Layer 5 of a small transformer language model trained on English Wikipedia (12 layers, counted from 0, width 64).
A neuron's activation on a vector x is SiLU(gate . x) times (in . x), where the dot is the dot product.

Input weights of the MLP neurons that the questions are about. A number n stands for (n - 128) times 0.0073.
n13 gate: 93, 129, 186, 119, 147, 102, 141, 137, 107, 98, 136, 110, 134, 168, 98, 101, 98, 130, 63, 176, 190, 111, 139, 70, 146, 12, 117, 117, 145, 140, 188, 80, 74, 101, 151, 101, 139, 119, 172, 114, 110, 152, 145, 135, 126, 120, 89, 223, 108, 161, 146, 46, 118, 138, 190, 94, 147, 156, 63, 122, 127, 159, 128, 127
n28 gate: 174, 62, 137, 177, 179, 140, 151, 133, 117, 170, 93, 122, 111, 167, 66, 153, 87, 138, 166, 135, 223, 148, 101, 163, 106, 156, 100, 173, 131, 186, 182, 103, 146, 119, 90, 113, 96, 224, 82, 104, 121, 142, 135, 126, 95, 206, 110, 140, 116, 102, 130, 126, 161, 205, 126, 90, 134, 140, 146, 112, 150, 143, 97, 137
n32 gate: 123, 163, 165, 134, 100, 52, 124, 187, 94, 92, 110, 89, 138, 133, 115, 192, 139, 56, 166, 176, 128, 123, 98, 84, 142, 143, 60, 149, 139, 168, 156, 138, 180, 132, 104, 177, 113, 121, 130, 61, 102, 142, 92, 141, 141, 122, 121, 167, 150, 194, 91, 178, 188, 181, 146, 101, 128, 142, 122, 150, 125, 167, 168, 156
n40 gate: 112, 138, 75, 93, 120, 107, 95, 79, 156, 96, 204, 139, 115, 135, 62, 136, 126, 144, 110, 92, 156, 166, 106, 157, 117, 167, 108, 124, 142, 121, 142, 175, 126, 143, 89, 107, 97, 144, 141, 113, 127, 88, 169, 177, 136, 174, 149, 128, 170, 156, 103, 165, 105, 205, 136, 85, 121, 86, 104, 127, 123, 96, 178, 148
n60 gate: 168, 121, 184, 158, 210, 109, 154, 163, 141, 131, 170, 158, 166, 109, 129, 141, 128, 122, 169, 132, 101, 103, 130, 172, 62, 113, 136, 147, 158, 139, 135, 159, 145, 189, 171, 134, 125, 105, 120, 152, 90, 126, 144, 142, 55, 136, 168, 163, 103, 118, 103, 100, 96, 113, 164, 80, 114, 121, 160, 200, 133, 160, 153, 131
n62 gate: 155, 119, 127, 87, 174, 168, 194, 203, 189, 160, 158, 127, 149, 170, 86, 135, 129, 120, 143, 155, 187, 175, 162, 151, 170, 182, 142, 129, 155, 124, 140, 108, 140, 132, 106, 128, 125, 142, 161, 108, 131, 87, 125, 127, 157, 127, 76, 104, 108, 160, 146, 168, 170, 151, 128, 137, 99, 140, 83, 139, 36, 148, 120, 196
n72 gate: 159, 193, 84, 136, 138, 132, 159, 156, 153, 148, 80, 162, 131, 101, 94, 90, 134, 143, 133, 122, 111, 99, 128, 61, 90, 87, 55, 116, 127, 137, 111, 93, 158, 109, 101, 150, 141, 112, 129, 166, 58, 107, 96, 125, 128, 94, 187, 105, 101, 108, 170, 106, 137, 94, 92, 155, 102, 172, 201, 172, 105, 143, 111, 122
n74 gate: 137, 147, 106, 83, 126, 121, 133, 151, 128, 186, 114, 141, 42, 119, 161, 103, 152, 137, 142, 181, 179, 136, 171, 130, 133, 127, 143, 69, 157, 195, 125, 139, 124, 142, 190, 173, 83, 160, 180, 153, 137, 107, 83, 152, 134, 160, 143, 117, 69, 59, 93, 81, 42, 123, 93, 111, 142, 187, 85, 129, 98, 145, 164, 120
n80 gate: 165, 237, 108, 100, 152, 84, 157, 186, 168, 147, 167, 146, 128, 74, 117, 128, 133, 154, 60, 120, 86, 138, 130, 119, 171, 160, 150, 191, 138, 86, 129, 205, 149, 109, 97, 166, 116, 142, 118, 159, 147, 60, 148, 167, 113, 137, 175, 148, 130, 133, 92, 139, 165, 100, 124, 109, 82, 145, 175, 162, 128, 95, 83, 175
n85 gate: 113, 133, 108, 153, 196, 148, 203, 139, 134, 152, 103, 189, 144, 134, 97, 138, 101, 135, 95, 154, 190, 123, 150, 107, 134, 161, 181, 96, 142, 95, 142, 161, 137, 162, 123, 103, 195, 80, 149, 137, 132, 163, 80, 105, 170, 193, 105, 187, 122, 147, 100, 120, 134, 89, 114, 116, 138, 130, 176, 152, 156, 155, 202, 148
n90 gate: 112, 136, 107, 152, 92, 90, 123, 206, 172, 215, 120, 89, 111, 89, 159, 139, 118, 131, 118, 192, 103, 169, 155, 130, 147, 147, 105, 144, 163, 122, 148, 123, 76, 150, 174, 139, 193, 105, 64, 126, 124, 193, 124, 151, 179, 152, 172, 148, 125, 103, 122, 97, 89, 176, 157, 92, 129, 112, 124, 98, 131, 160, 122, 139
n97 gate: 146, 175, 143, 152, 188, 96, 98, 158, 160, 142, 107, 68, 167, 160, 131, 127, 97, 115, 107, 86, 124, 124, 98, 57, 52, 137, 126, 185, 165, 117, 167, 88, 94, 114, 129, 139, 113, 137, 53, 160, 121, 152, 89, 170, 140, 79, 87, 142, 71, 93, 163, 148, 115, 114, 140, 170, 147, 91, 64, 109, 128, 164, 180, 209
n98 gate: 82, 177, 116, 129, 101, 116, 166, 121, 147, 95, 134, 144, 94, 145, 146, 86, 178, 107, 138, 156, 89, 169, 173, 125, 128, 121, 92, 105, 67, 170, 139, 135, 122, 129, 104, 118, 169, 169, 95, 89, 114, 132, 162, 87, 156, 125, 78, 144, 99, 175, 137, 156, 112, 156, 134, 137, 198, 163, 133, 85, 47, 143, 128, 97
n99 gate: 132, 112, 176, 145, 163, 84, 123, 107, 121, 139, 105, 94, 131, 129, 207, 98, 122, 142, 123, 188, 156, 181, 104, 114, 72, 157, 158, 107, 156, 94, 129, 153, 212, 115, 101, 111, 219, 107, 126, 102, 134, 166, 166, 158, 161, 86, 118, 111, 93, 161, 176, 179, 126, 125, 105, 141, 124, 91, 97, 117, 154, 120, 52, 157
n104 gate: 142, 135, 108, 106, 59, 101, 148, 121, 108, 125, 160, 97, 159, 203, 121, 200, 139, 100, 100, 135, 110, 141, 131, 209, 141, 89, 130, 35, 111, 84, 93, 125, 141, 154, 134, 85, 135, 157, 89, 110, 249, 165, 148, 103, 129, 174, 132, 164, 120, 155, 144, 150, 37, 202, 52, 75, 193, 126, 178, 113, 165, 117, 95, 100
n107 gate: 102, 91, 116, 87, 105, 130, 178, 113, 93, 97, 124, 161, 124, 135, 66, 153, 109, 109, 98, 149, 206, 130, 165, 132, 60, 118, 110, 149, 118, 130, 182, 110, 181, 176, 112, 126, 44, 135, 169, 59, 73, 119, 60, 112, 35, 226, 146, 85, 111, 53, 161, 163, 104, 159, 118, 159, 122, 129, 140, 36, 126, 136, 152, 142
n109 gate: 131, 130, 102, 91, 84, 170, 145, 228, 104, 94, 135, 82, 112, 81, 99, 85, 133, 131, 141, 94, 139, 156, 114, 154, 181, 83, 114, 126, 136, 169, 135, 110, 150, 178, 121, 140, 118, 129, 161, 135, 131, 154, 147, 116, 114, 102, 145, 179, 120, 198, 123, 178, 182, 181, 137, 89, 155, 205, 119, 79, 82, 151, 119, 124
n120 gate: 138, 185, 218, 160, 120, 123, 126, 101, 109, 148, 142, 72, 145, 109, 144, 155, 112, 128, 119, 131, 120, 117, 133, 146, 140, 157, 234, 81, 133, 172, 108, 145, 141, 120, 144, 114, 159, 45, 115, 92, 186, 130, 166, 183, 210, 68, 165, 121, 191, 212, 169, 115, 180, 125, 131, 75, 123, 97, 132, 100, 180, 168, 89, 142
n13 in: 110, 152, 145, 116, 155, 56, 159, 118, 215, 139, 64, 136, 130, 120, 155, 153, 81, 56, 142, 159, 146, 163, 112, 153, 145, 81, 137, 93, 161, 137, 209, 142, 147, 102, 149, 125, 87, 107, 212, 115, 132, 126, 94, 94, 147, 108, 190, 122, 174, 162, 89, 91, 127, 146, 191, 99, 137, 130, 130, 93, 90, 144, 88, 115
n28 in: 132, 179, 77, 158, 108, 159, 95, 74, 161, 145, 90, 77, 147, 92, 141, 128, 163, 133, 103, 102, 181, 129, 166, 88, 134, 152, 94, 110, 102, 109, 93, 157, 137, 175, 173, 113, 170, 198, 182, 174, 151, 116, 126, 125, 27, 185, 137, 162, 142, 78, 86, 102, 214, 83, 191, 167, 125, 174, 98, 144, 125, 99, 133, 166
n32 in: 217, 123, 150, 117, 138, 116, 198, 124, 67, 104, 129, 132, 180, 190, 141, 180, 119, 71, 151, 95, 102, 109, 125, 125, 102, 144, 85, 145, 137, 83, 112, 129, 139, 154, 112, 166, 156, 131, 127, 106, 105, 127, 53, 123, 179, 99, 125, 236, 163, 113, 108, 122, 116, 110, 116, 138, 102, 153, 164, 92, 160, 117, 96, 166
n40 in: 105, 71, 138, 134, 92, 134, 66, 97, 43, 54, 120, 138, 141, 149, 138, 164, 133, 183, 149, 107, 133, 107, 146, 117, 201, 71, 125, 121, 159, 153, 125, 177, 118, 110, 131, 58, 148, 123, 116, 116, 94, 133, 125, 157, 106, 132, 78, 63, 68, 139, 165, 135, 100, 118, 136, 123, 111, 109, 176, 87, 95, 178, 93, 97
n60 in: 159, 138, 107, 185, 80, 177, 106, 122, 106, 162, 102, 115, 177, 113, 163, 53, 173, 138, 131, 109, 174, 84, 141, 82, 130, 164, 118, 121, 140, 76, 143, 131, 144, 83, 129, 149, 193, 57, 155, 123, 116, 171, 125, 98, 138, 75, 133, 130, 132, 112, 136, 122, 163, 177, 94, 119, 146, 69, 148, 205, 139, 74, 160, 138
n62 in: 152, 175, 135, 182, 168, 139, 198, 113, 116, 153, 81, 127, 139, 125, 121, 100, 163, 103, 151, 151, 154, 104, 139, 138, 168, 143, 151, 93, 139, 106, 50, 99, 123, 169, 170, 108, 197, 122, 125, 126, 115, 96, 200, 128, 141, 129, 105, 73, 113, 202, 203, 152, 189, 121, 111, 87, 129, 155, 166, 154, 41, 131, 96, 118
n72 in: 152, 112, 115, 127, 135, 179, 171, 177, 60, 113, 115, 116, 192, 195, 165, 95, 121, 112, 115, 107, 193, 151, 100, 102, 120, 104, 89, 62, 126, 168, 116, 109, 123, 69, 83, 165, 214, 182, 169, 138, 92, 101, 121, 106, 152, 97, 106, 105, 115, 112, 133, 35, 65, 134, 142, 146, 139, 99, 163, 159, 150, 172, 109, 168
n74 in: 118, 92, 116, 63, 111, 157, 100, 77, 90, 198, 134, 171, 86, 148, 145, 76, 140, 116, 168, 159, 93, 124, 138, 136, 159, 174, 164, 65, 98, 130, 199, 123, 154, 130, 180, 166, 91, 153, 149, 91, 133, 91, 144, 120, 173, 134, 109, 123, 102, 112, 146, 103, 86, 173, 78, 95, 160, 154, 94, 144, 99, 195, 96, 117
n80 in: 152, 140, 112, 85, 175, 172, 133, 87, 154, 26, 93, 191, 81, 165, 127, 97, 146, 115, 164, 208, 82, 71, 94, 144, 155, 120, 158, 139, 120, 140, 189, 178, 177, 115, 102, 121, 120, 152, 129, 180, 71, 180, 141, 95, 141, 160, 147, 116, 140, 150, 149, 119, 125, 120, 115, 151, 104, 21, 154, 85, 182, 115, 192, 163
n85 in: 144, 98, 129, 113, 148, 210, 113, 119, 180, 151, 85, 101, 142, 99, 151, 113, 94, 143, 79, 170, 159, 152, 152, 153, 132, 162, 154, 138, 130, 130, 173, 115, 77, 149, 178, 50, 122, 113, 161, 56, 175, 167, 204, 98, 187, 165, 115, 109, 81, 88, 148, 130, 160, 123, 161, 141, 132, 119, 110, 113, 122, 48, 97, 105
n90 in: 108, 137, 87, 103, 127, 150, 114, 141, 182, 147, 79, 117, 89, 75, 112, 153, 90, 130, 141, 147, 86, 160, 96, 135, 138, 88, 128, 150, 199, 90, 136, 151, 130, 104, 115, 152, 145, 151, 116, 125, 168, 89, 141, 73, 77, 127, 164, 139, 24, 180, 180, 84, 127, 125, 152, 176, 117, 184, 127, 100, 128, 135, 80, 122
n97 in: 124, 73, 82, 121, 68, 135, 97, 112, 141, 134, 163, 101, 164, 108, 115, 76, 135, 118, 124, 136, 99, 94, 74, 133, 103, 137, 78, 148, 163, 108, 147, 163, 168, 184, 187, 109, 127, 143, 95, 96, 199, 202, 103, 152, 131, 189, 161, 96, 181, 150, 142, 222, 153, 131, 75, 165, 157, 38, 184, 80, 64, 98, 111, 154
n98 in: 129, 181, 83, 100, 74, 123, 111, 131, 103, 128, 55, 132, 119, 100, 101, 127, 110, 82, 162, 120, 107, 80, 114, 151, 133, 86, 120, 166, 100, 152, 104, 77, 101, 135, 118, 124, 144, 66, 146, 162, 101, 153, 158, 128, 133, 140, 137, 118, 155, 75, 91, 92, 97, 141, 113, 139, 84, 155, 147, 84, 117, 161, 94, 101
n99 in: 130, 107, 117, 130, 156, 89, 106, 128, 106, 139, 152, 162, 160, 127, 187, 143, 133, 100, 80, 159, 138, 163, 170, 73, 48, 115, 129, 113, 145, 85, 155, 176, 195, 97, 144, 138, 194, 103, 129, 109, 150, 112, 157, 120, 108, 143, 68, 108, 157, 166, 158, 140, 112, 161, 117, 38, 140, 99, 81, 133, 135, 92, 91, 74
n104 in: 112, 122, 54, 74, 142, 163, 175, 146, 100, 121, 89, 162, 48, 133, 140, 130, 149, 118, 182, 141, 139, 79, 109, 77, 136, 84, 122, 162, 131, 155, 179, 58, 138, 109, 66, 120, 190, 148, 111, 141, 167, 132, 123, 122, 186, 125, 202, 106, 143, 167, 171, 79, 100, 123, 106, 64, 73, 132, 124, 179, 101, 178, 107, 175
n107 in: 136, 133, 124, 84, 121, 104, 171, 155, 123, 172, 127, 133, 160, 162, 96, 147, 91, 168, 66, 100, 193, 76, 131, 52, 152, 144, 87, 148, 121, 55, 162, 191, 102, 110, 136, 97, 135, 118, 167, 96, 212, 68, 191, 115, 19, 212, 142, 114, 75, 172, 182, 173, 44, 103, 95, 126, 165, 62, 176, 132, 135, 96, 146, 97
n109 in: 142, 130, 70, 155, 89, 107, 167, 123, 71, 118, 128, 95, 113, 153, 122, 216, 157, 132, 146, 170, 119, 171, 214, 129, 117, 152, 158, 89, 131, 151, 68, 108, 119, 114, 144, 161, 117, 151, 88, 76, 159, 164, 137, 91, 159, 138, 85, 136, 116, 186, 121, 137, 101, 189, 122, 78, 142, 111, 129, 163, 142, 139, 92, 97
n120 in: 184, 118, 110, 158, 99, 145, 79, 167, 106, 87, 94, 138, 155, 79, 123, 84, 139, 164, 114, 88, 89, 188, 93, 172, 113, 96, 150, 86, 148, 136, 76, 120, 149, 67, 130, 127, 155, 22, 135, 129, 156, 114, 68, 125, 134, 191, 148, 161, 145, 89, 166, 189, 87, 142, 101, 117, 205, 146, 80, 136, 145, 141, 167, 165

Each question shows a token from some text and the vector x that enters the MLP there. A number n stands for (n - 128) times 0.028.

".": 108, 107, 117, 147, 174, 100, 124, 92, 145, 168, 126, 104, 125, 157, 166, 140, 83, 160, 146, 72, 116, 89, 152, 131, 132, 96, 81, 129, 106, 116, 43, 207, 107, 112, 67, 107, 138, 130, 105, 146, 97, 125, 81, 101, 138, 161, 100, 146, 131, 96, 93, 186, 147, 97, 143, 49, 94, 77, 88, 121, 140, 136, 79, 121
The most active neuron and its activation: n40, at about 1.2

" Re": 82, 113, 140, 142, 103, 171, 112, 155, 173, 145, 137, 143, 171, 120, 141, 111, 126, 120, 180, 138, 84, 92, 155, 193, 147, 139, 95, 149, 113, 125, 114, 95, 118, 132, 141, 114, 111, 134, 164, 130, 168, 142, 87, 80, 81, 158, 38, 113, 162, 179, 102, 115, 127, 167, 119, 53, 128, 145, 136, 144, 126, 56, 71, 81
The most active neuron and its activation: n109, at about 3.8

"os": 98, 44, 151, 157, 163, 118, 118, 83, 155, 156, 161, 147, 118, 73, 122, 115, 123, 98, 139, 146, 202, 121, 127, 85, 146, 94, 132, 218, 104, 145, 108, 174, 124, 82, 155, 131, 159, 173, 156, 138, 137, 173, 125, 125, 152, 144, 118, 104, 165, 177, 124, 181, 85, 90, 120, 85, 91, 164, 112, 150, 102, 73, 153, 113
Which of these neurons fires most? n99

"ire": 127, 87, 116, 160, 149, 163, 163, 111, 119, 133, 166, 127, 74, 136, 140, 119, 135, 99, 141, 120, 75, 58, 131, 100, 165, 131, 117, 170, 132, 177, 109, 153, 78, 166, 138, 147, 122, 112, 170, 99, 122, 112, 44, 96, 126, 162, 65, 62, 185, 123, 114, 198, 112, 54, 131, 143, 136, 113, 148, 133, 131, 115, 151, 112
Which two neurons fire most, strongest first? n107, n90

" f": 149, 149, 102, 126, 224, 167, 133, 129, 175, 120, 102, 194, 167, 129, 162, 193, 124, 130, 139, 141, 100, 81, 165, 130, 152, 136, 113, 172, 95, 113, 48, 84, 71, 117, 119, 144, 123, 182, 160, 92, 146, 142, 85, 116, 126, 101, 130, 180, 113, 166, 152, 84, 134, 119, 166, 136, 151, 145, 97, 149, 150, 89, 110, 121
Which of these neurons fires most? n85

" te": 120, 61, 125, 172, 163, 170, 102, 123, 169, 150, 186, 130, 177, 90, 183, 149, 105, 139, 222, 150, 78, 74, 143, 146, 139, 109, 103, 193, 143, 97, 89, 132, 78, 141, 118, 144, 113, 111, 138, 105, 153, 150, 111, 112, 112, 154, 163, 168, 193, 120, 124, 119, 149, 158, 146, 80, 140, 124, 145, 132, 116, 87, 93, 96
Which two neurons fire most, strongest first? n60, n72

"ar": 123, 65, 150, 142, 131, 103, 108, 86, 150, 150, 146, 143, 136, 141, 151, 124, 95, 124, 142, 186, 104, 72, 149, 118, 160, 81, 99, 203, 135, 215, 120, 138, 84, 116, 166, 108, 108, 167, 123, 100, 140, 149, 61, 102, 158, 143, 170, 91, 112, 128, 106, 126, 139, 126, 176, 107, 143, 77, 127, 98, 189, 116, 125, 77
The most active neuron and its activation: n13, at about 4

"1": 105, 90, 141, 154, 180, 121, 148, 90, 142, 156, 127, 83, 165, 146, 187, 120, 169, 77, 128, 112, 83, 105, 126, 147, 202, 120, 116, 175, 85, 95, 68, 133, 106, 122, 85, 150, 70, 98, 143, 150, 168, 164, 116, 113, 150, 171, 169, 80, 150, 118, 102, 174, 122, 137, 119, 73, 127, 114, 129, 114, 105, 174, 84, 154
Which of these neurons fires most? n104

"amily": 127, 77, 103, 164, 127, 187, 133, 140, 126, 109, 161, 143, 117, 106, 160, 135, 100, 58, 100, 113, 28, 129, 154, 89, 107, 104, 116, 160, 98, 156, 67, 183, 107, 150, 162, 151, 102, 133, 147, 112, 144, 137, 126, 104, 134, 128, 139, 91, 215, 146, 119, 101, 101, 113, 125, 107, 98, 145, 75, 115, 65, 102, 122, 86
Which of these neurons fires most? n98

"urn": 70, 118, 143, 111, 151, 184, 204, 153, 161, 119, 144, 115, 140, 92, 154, 70, 117, 115, 121, 125, 100, 77, 100, 115, 130, 128, 153, 145, 88, 116, 98, 167, 130, 129, 73, 165, 123, 158, 169, 84, 141, 123, 57, 145, 120, 137, 128, 82, 111, 122, 137, 98, 136, 127, 153, 89, 169, 75, 113, 146, 108, 89, 103, 64
Which of these neurons fires most? n107

"le": 134, 123, 124, 149, 162, 136, 199, 137, 114, 108, 173, 154, 81, 151, 159, 159, 182, 146, 166, 141, 108, 58, 150, 94, 147, 53, 105, 222, 127, 133, 58, 123, 134, 119, 103, 167, 173, 75, 139, 102, 172, 122, 105, 89, 110, 100, 93, 131, 133, 111, 134, 151, 113, 104, 98, 84, 94, 123, 174, 160, 132, 107, 155, 97
Which two neurons fire most, strongest first? n60, n32

"|": 97, 125, 45, 143, 117, 137, 134, 59, 132, 174, 156, 106, 135, 171, 123, 128, 94, 107, 199, 96, 71, 60, 118, 137, 166, 173, 79, 111, 109, 163, 78, 115, 127, 91, 101, 156, 119, 121, 86, 127, 135, 166, 129, 112, 69, 134, 152, 118, 158, 175, 113, 107, 133, 107, 128, 80, 133, 196, 144, 120, 167, 113, 145, 130
Which of these neurons fires most? n104

"ron": 104, 73, 93, 178, 125, 160, 89, 151, 149, 147, 154, 181, 94, 105, 158, 155, 135, 127, 141, 140, 130, 105, 128, 60, 139, 119, 107, 177, 101, 121, 73, 119, 130, 98, 113, 143, 138, 169, 149, 107, 169, 122, 34, 150, 109, 113, 133, 126, 202, 158, 141, 142, 109, 126, 103, 126, 132, 164, 149, 117, 124, 63, 89, 104
Which two neurons fire most, strongest first? n85, n62

"and": 115, 89, 90, 117, 118, 164, 171, 93, 143, 105, 188, 199, 91, 157, 125, 93, 136, 71, 106, 130, 102, 52, 125, 134, 144, 95, 97, 165, 100, 110, 118, 154, 104, 164, 121, 160, 122, 122, 147, 147, 140, 127, 44, 125, 173, 114, 143, 88, 148, 92, 156, 110, 120, 103, 135, 107, 171, 123, 94, 168, 162, 96, 111, 90
The most active neuron and its activation: n74, at about 1.2

",": 75, 101, 69, 109, 174, 177, 135, 104, 140, 175, 145, 147, 137, 153, 148, 103, 104, 94, 180, 96, 95, 87, 113, 80, 119, 158, 62, 167, 129, 161, 118, 173, 121, 123, 78, 122, 66, 100, 124, 157, 118, 139, 130, 60, 150, 143, 122, 96, 173, 131, 81, 137, 101, 87, 166, 146, 89, 151, 102, 169, 134, 109, 116, 124
Which of these neurons fires most? n109

"od": 105, 78, 160, 117, 88, 132, 131, 111, 165, 119, 172, 155, 101, 130, 167, 79, 110, 109, 138, 119, 103, 98, 168, 114, 152, 57, 124, 155, 94, 192, 140, 132, 125, 137, 119, 156, 117, 149, 161, 102, 146, 121, 38, 82, 129, 143, 85, 110, 142, 225, 121, 131, 120, 124, 172, 147, 168, 133, 80, 151, 101, 120, 144, 133
Which of these neurons fires most? n13

" was": 102, 120, 132, 103, 153, 125, 95, 166, 152, 78, 185, 73, 208, 163, 143, 81, 99, 128, 146, 105, 62, 123, 68, 157, 125, 139, 119, 163, 111, 48, 95, 185, 123, 142, 111, 138, 75, 81, 104, 127, 122, 98, 125, 140, 133, 156, 76, 86, 126, 123, 102, 169, 116, 93, 165, 106, 82, 154, 133, 107, 150, 94, 82, 94
The most active neuron and its activation: n40, at about 2

" N": 83, 79, 130, 98, 152, 128, 126, 162, 204, 103, 89, 168, 142, 143, 183, 110, 200, 146, 154, 137, 131, 112, 111, 175, 161, 164, 114, 127, 59, 131, 72, 100, 136, 156, 101, 93, 143, 127, 110, 130, 132, 185, 113, 114, 106, 144, 109, 140, 154, 155, 163, 164, 127, 120, 160, 109, 144, 130, 116, 99, 136, 84, 81, 73
Which of these neurons fires most? n99

" in": 141, 120, 121, 153, 114, 178, 113, 148, 182, 196, 130, 137, 169, 163, 157, 99, 128, 100, 162, 124, 80, 73, 109, 97, 129, 199, 69, 166, 109, 100, 95, 149, 112, 55, 111, 110, 84, 118, 143, 100, 138, 126, 81, 101, 164, 109, 69, 154, 165, 89, 107, 123, 127, 73, 147, 84, 145, 132, 121, 66, 148, 148, 122, 111
Which of these neurons fires most? n97

" she": 144, 111, 122, 89, 177, 121, 132, 129, 171, 101, 119, 166, 136, 117, 161, 116, 156, 95, 172, 158, 100, 54, 118, 153, 111, 104, 93, 176, 81, 128, 83, 178, 87, 183, 108, 133, 118, 81, 118, 86, 147, 99, 81, 183, 128, 196, 81, 112, 146, 85, 121, 163, 146, 156, 167, 125, 110, 165, 129, 158, 159, 127, 90, 108
The most active neuron and its activation: n32, at about 2.2

"ivers": 130, 75, 125, 151, 129, 138, 81, 180, 179, 85, 129, 167, 116, 186, 113, 129, 161, 94, 137, 108, 110, 162, 94, 128, 167, 166, 113, 208, 70, 135, 102, 167, 168, 123, 146, 155, 163, 134, 126, 131, 145, 115, 81, 113, 122, 112, 119, 70, 174, 159, 182, 104, 148, 72, 132, 79, 163, 143, 82, 132, 158, 118, 131, 152
Which three neurons fire most, strongest first? n85, n80, n107

"or": 97, 66, 106, 166, 144, 150, 154, 162, 107, 112, 130, 177, 140, 151, 138, 158, 120, 121, 132, 118, 108, 159, 104, 102, 168, 108, 124, 149, 84, 161, 73, 107, 90, 85, 136, 167, 186, 84, 137, 110, 137, 102, 62, 56, 136, 123, 116, 85, 187, 180, 138, 117, 140, 136, 141, 133, 132, 113, 81, 129, 134, 114, 121, 57
Which of these neurons fires most? n28

" |": 87, 125, 83, 145, 209, 157, 127, 29, 122, 170, 130, 120, 144, 152, 166, 98, 94, 91, 190, 87, 86, 93, 80, 131, 139, 177, 68, 128, 104, 117, 91, 137, 151, 78, 109, 128, 110, 136, 88, 115, 126, 125, 133, 110, 102, 151, 99, 91, 180, 163, 124, 139, 120, 57, 133, 112, 106, 164, 109, 149, 146, 101, 121, 127
The most active neuron and its activation: n28, at about 0.61

" of": 93, 99, 117, 139, 137, 161, 103, 164, 166, 190, 129, 131, 142, 97, 113, 104, 107, 77, 140, 143, 69, 102, 118, 75, 110, 180, 102, 142, 97, 115, 112, 124, 140, 69, 104, 130, 89, 126, 156, 138, 140, 134, 93, 53, 119, 121, 90, 108, 216, 100, 118, 146, 104, 102, 177, 114, 105, 131, 94, 90, 113, 100, 126, 74
The most active neuron and its activation: n40, at about 1

"man": 111, 115, 83, 140, 86, 102, 143, 164, 142, 69, 171, 181, 120, 156, 177, 104, 120, 104, 122, 137, 102, 105, 116, 101, 163, 82, 60, 165, 94, 140, 102, 115, 122, 151, 111, 132, 110, 185, 164, 89, 98, 120, 69, 110, 105, 174, 143, 95, 175, 144, 138, 116, 115, 122, 164, 86, 177, 130, 88, 138, 157, 71, 125, 100
Which three neurons fire most, strongest first? n107, n13, n32

":": 83, 157, 110, 159, 199, 161, 126, 109, 114, 174, 161, 140, 127, 138, 187, 113, 113, 133, 147, 108, 134, 124, 78, 128, 81, 75, 101, 128, 116, 113, 47, 132, 116, 70, 72, 96, 128, 125, 83, 132, 102, 180, 103, 76, 109, 171, 102, 127, 148, 126, 114, 193, 143, 124, 129, 124, 111, 108, 83, 155, 195, 129, 72, 123
Which of these neurons fires most? n99

"in": 107, 80, 150, 87, 200, 172, 98, 127, 179, 135, 167, 116, 76, 94, 145, 61, 116, 98, 133, 92, 123, 116, 129, 98, 105, 126, 43, 186, 144, 171, 84, 160, 83, 160, 149, 114, 134, 148, 141, 113, 155, 139, 78, 130, 132, 109, 145, 84, 142, 156, 174, 181, 152, 93, 107, 90, 145, 89, 116, 100, 119, 117, 134, 99
Which of these neurons fires most? n97

" by": 121, 122, 103, 119, 168, 171, 97, 148, 149, 144, 105, 149, 158, 142, 142, 124, 94, 78, 188, 122, 85, 112, 123, 103, 143, 146, 96, 161, 116, 100, 111, 150, 92, 64, 76, 159, 138, 114, 138, 97, 126, 141, 90, 92, 128, 97, 72, 132, 234, 81, 123, 149, 127, 86, 197, 112, 103, 127, 135, 118, 145, 103, 138, 101
Which of these neurons fires most? n32

"im": 131, 105, 152, 150, 142, 93, 185, 152, 134, 193, 164, 183, 211, 153, 153, 115, 164, 151, 140, 119, 125, 112, 134, 110, 150, 144, 154, 140, 101, 123, 76, 129, 146, 140, 72, 173, 111, 142, 131, 113, 167, 80, 59, 104, 117, 113, 140, 96, 182, 93, 150, 39, 181, 59, 132, 129, 115, 143, 108, 144, 126, 115, 127, 106
Which of these neurons fires most? n72

"ive": 102, 116, 122, 123, 152, 164, 161, 168, 125, 107, 136, 151, 129, 125, 148, 157, 76, 92, 145, 107, 102, 89, 136, 101, 132, 107, 134, 223, 85, 96, 114, 114, 120, 119, 64, 166, 113, 81, 128, 137, 132, 62, 87, 75, 120, 135, 88, 81, 208, 120, 120, 118, 115, 50, 139, 117, 124, 109, 137, 143, 170, 101, 109, 77
Which three neurons fire most, strongest first? n80, n107, n97

" un": 125, 138, 120, 127, 149, 177, 101, 228, 160, 122, 142, 163, 130, 173, 144, 145, 68, 119, 163, 114, 135, 151, 131, 152, 169, 168, 116, 220, 99, 112, 65, 146, 98, 48, 153, 108, 125, 146, 168, 105, 148, 127, 100, 104, 135, 103, 132, 143, 110, 178, 116, 136, 150, 109, 144, 50, 149, 126, 89, 122, 171, 137, 111, 147
The most active neuron and its activation: n109, at about 1.5

"f": 140, 116, 104, 105, 212, 147, 81, 133, 159, 140, 121, 124, 187, 166, 166, 186, 125, 119, 136, 140, 125, 83, 140, 113, 150, 130, 103, 100, 78, 187, 66, 112, 148, 146, 77, 153, 126, 177, 84, 93, 147, 156, 54, 123, 113, 146, 122, 197, 121, 137, 173, 122, 137, 131, 153, 139, 140, 134, 91, 132, 172, 114, 114, 151
Which of these neurons fires most? n32

"b": 155, 119, 98, 105, 159, 151, 115, 151, 133, 161, 143, 159, 136, 101, 168, 139, 119, 117, 108, 85, 69, 161, 154, 120, 172, 101, 123, 162, 99, 118, 44, 82, 103, 110, 87, 152, 105, 155, 134, 132, 162, 152, 39, 140, 93, 129, 124, 114, 139, 145, 158, 82, 124, 114, 146, 88, 157, 122, 117, 191, 206, 160, 122, 105
Which of these neurons fires most? n72

"In": 141, 115, 142, 175, 117, 149, 97, 136, 184, 157, 110, 116, 182, 150, 139, 106, 121, 99, 155, 109, 48, 57, 99, 84, 142, 157, 66, 155, 105, 91, 97, 167, 153, 58, 137, 127, 97, 138, 113, 146, 135, 112, 72, 88, 136, 113, 42, 164, 160, 99, 83, 131, 155, 95, 141, 91, 159, 129, 142, 86, 140, 121, 135, 116
Which three neurons fire most, strongest first? n32, n97, n104

" Cl": 85, 110, 68, 133, 122, 144, 150, 87, 175, 101, 108, 117, 173, 103, 153, 143, 112, 124, 152, 51, 108, 99, 127, 102, 183, 134, 116, 176, 130, 108, 85, 105, 73, 119, 134, 105, 129, 121, 99, 121, 156, 149, 79, 93, 118, 154, 162, 142, 94, 158, 124, 107, 179, 170, 136, 132, 184, 84, 106, 138, 130, 49, 93, 140
Which of these neurons fires most? n97

"il": 106, 97, 99, 132, 98, 137, 144, 115, 148, 156, 140, 117, 85, 89, 144, 79, 104, 142, 140, 99, 132, 86, 119, 143, 173, 151, 35, 229, 113, 111, 100, 122, 102, 178, 143, 104, 129, 145, 163, 107, 148, 120, 86, 96, 147, 90, 123, 77, 147, 141, 131, 105, 119, 155, 117, 104, 157, 98, 96, 144, 155, 78, 96, 48
Which of these neurons fires most? n80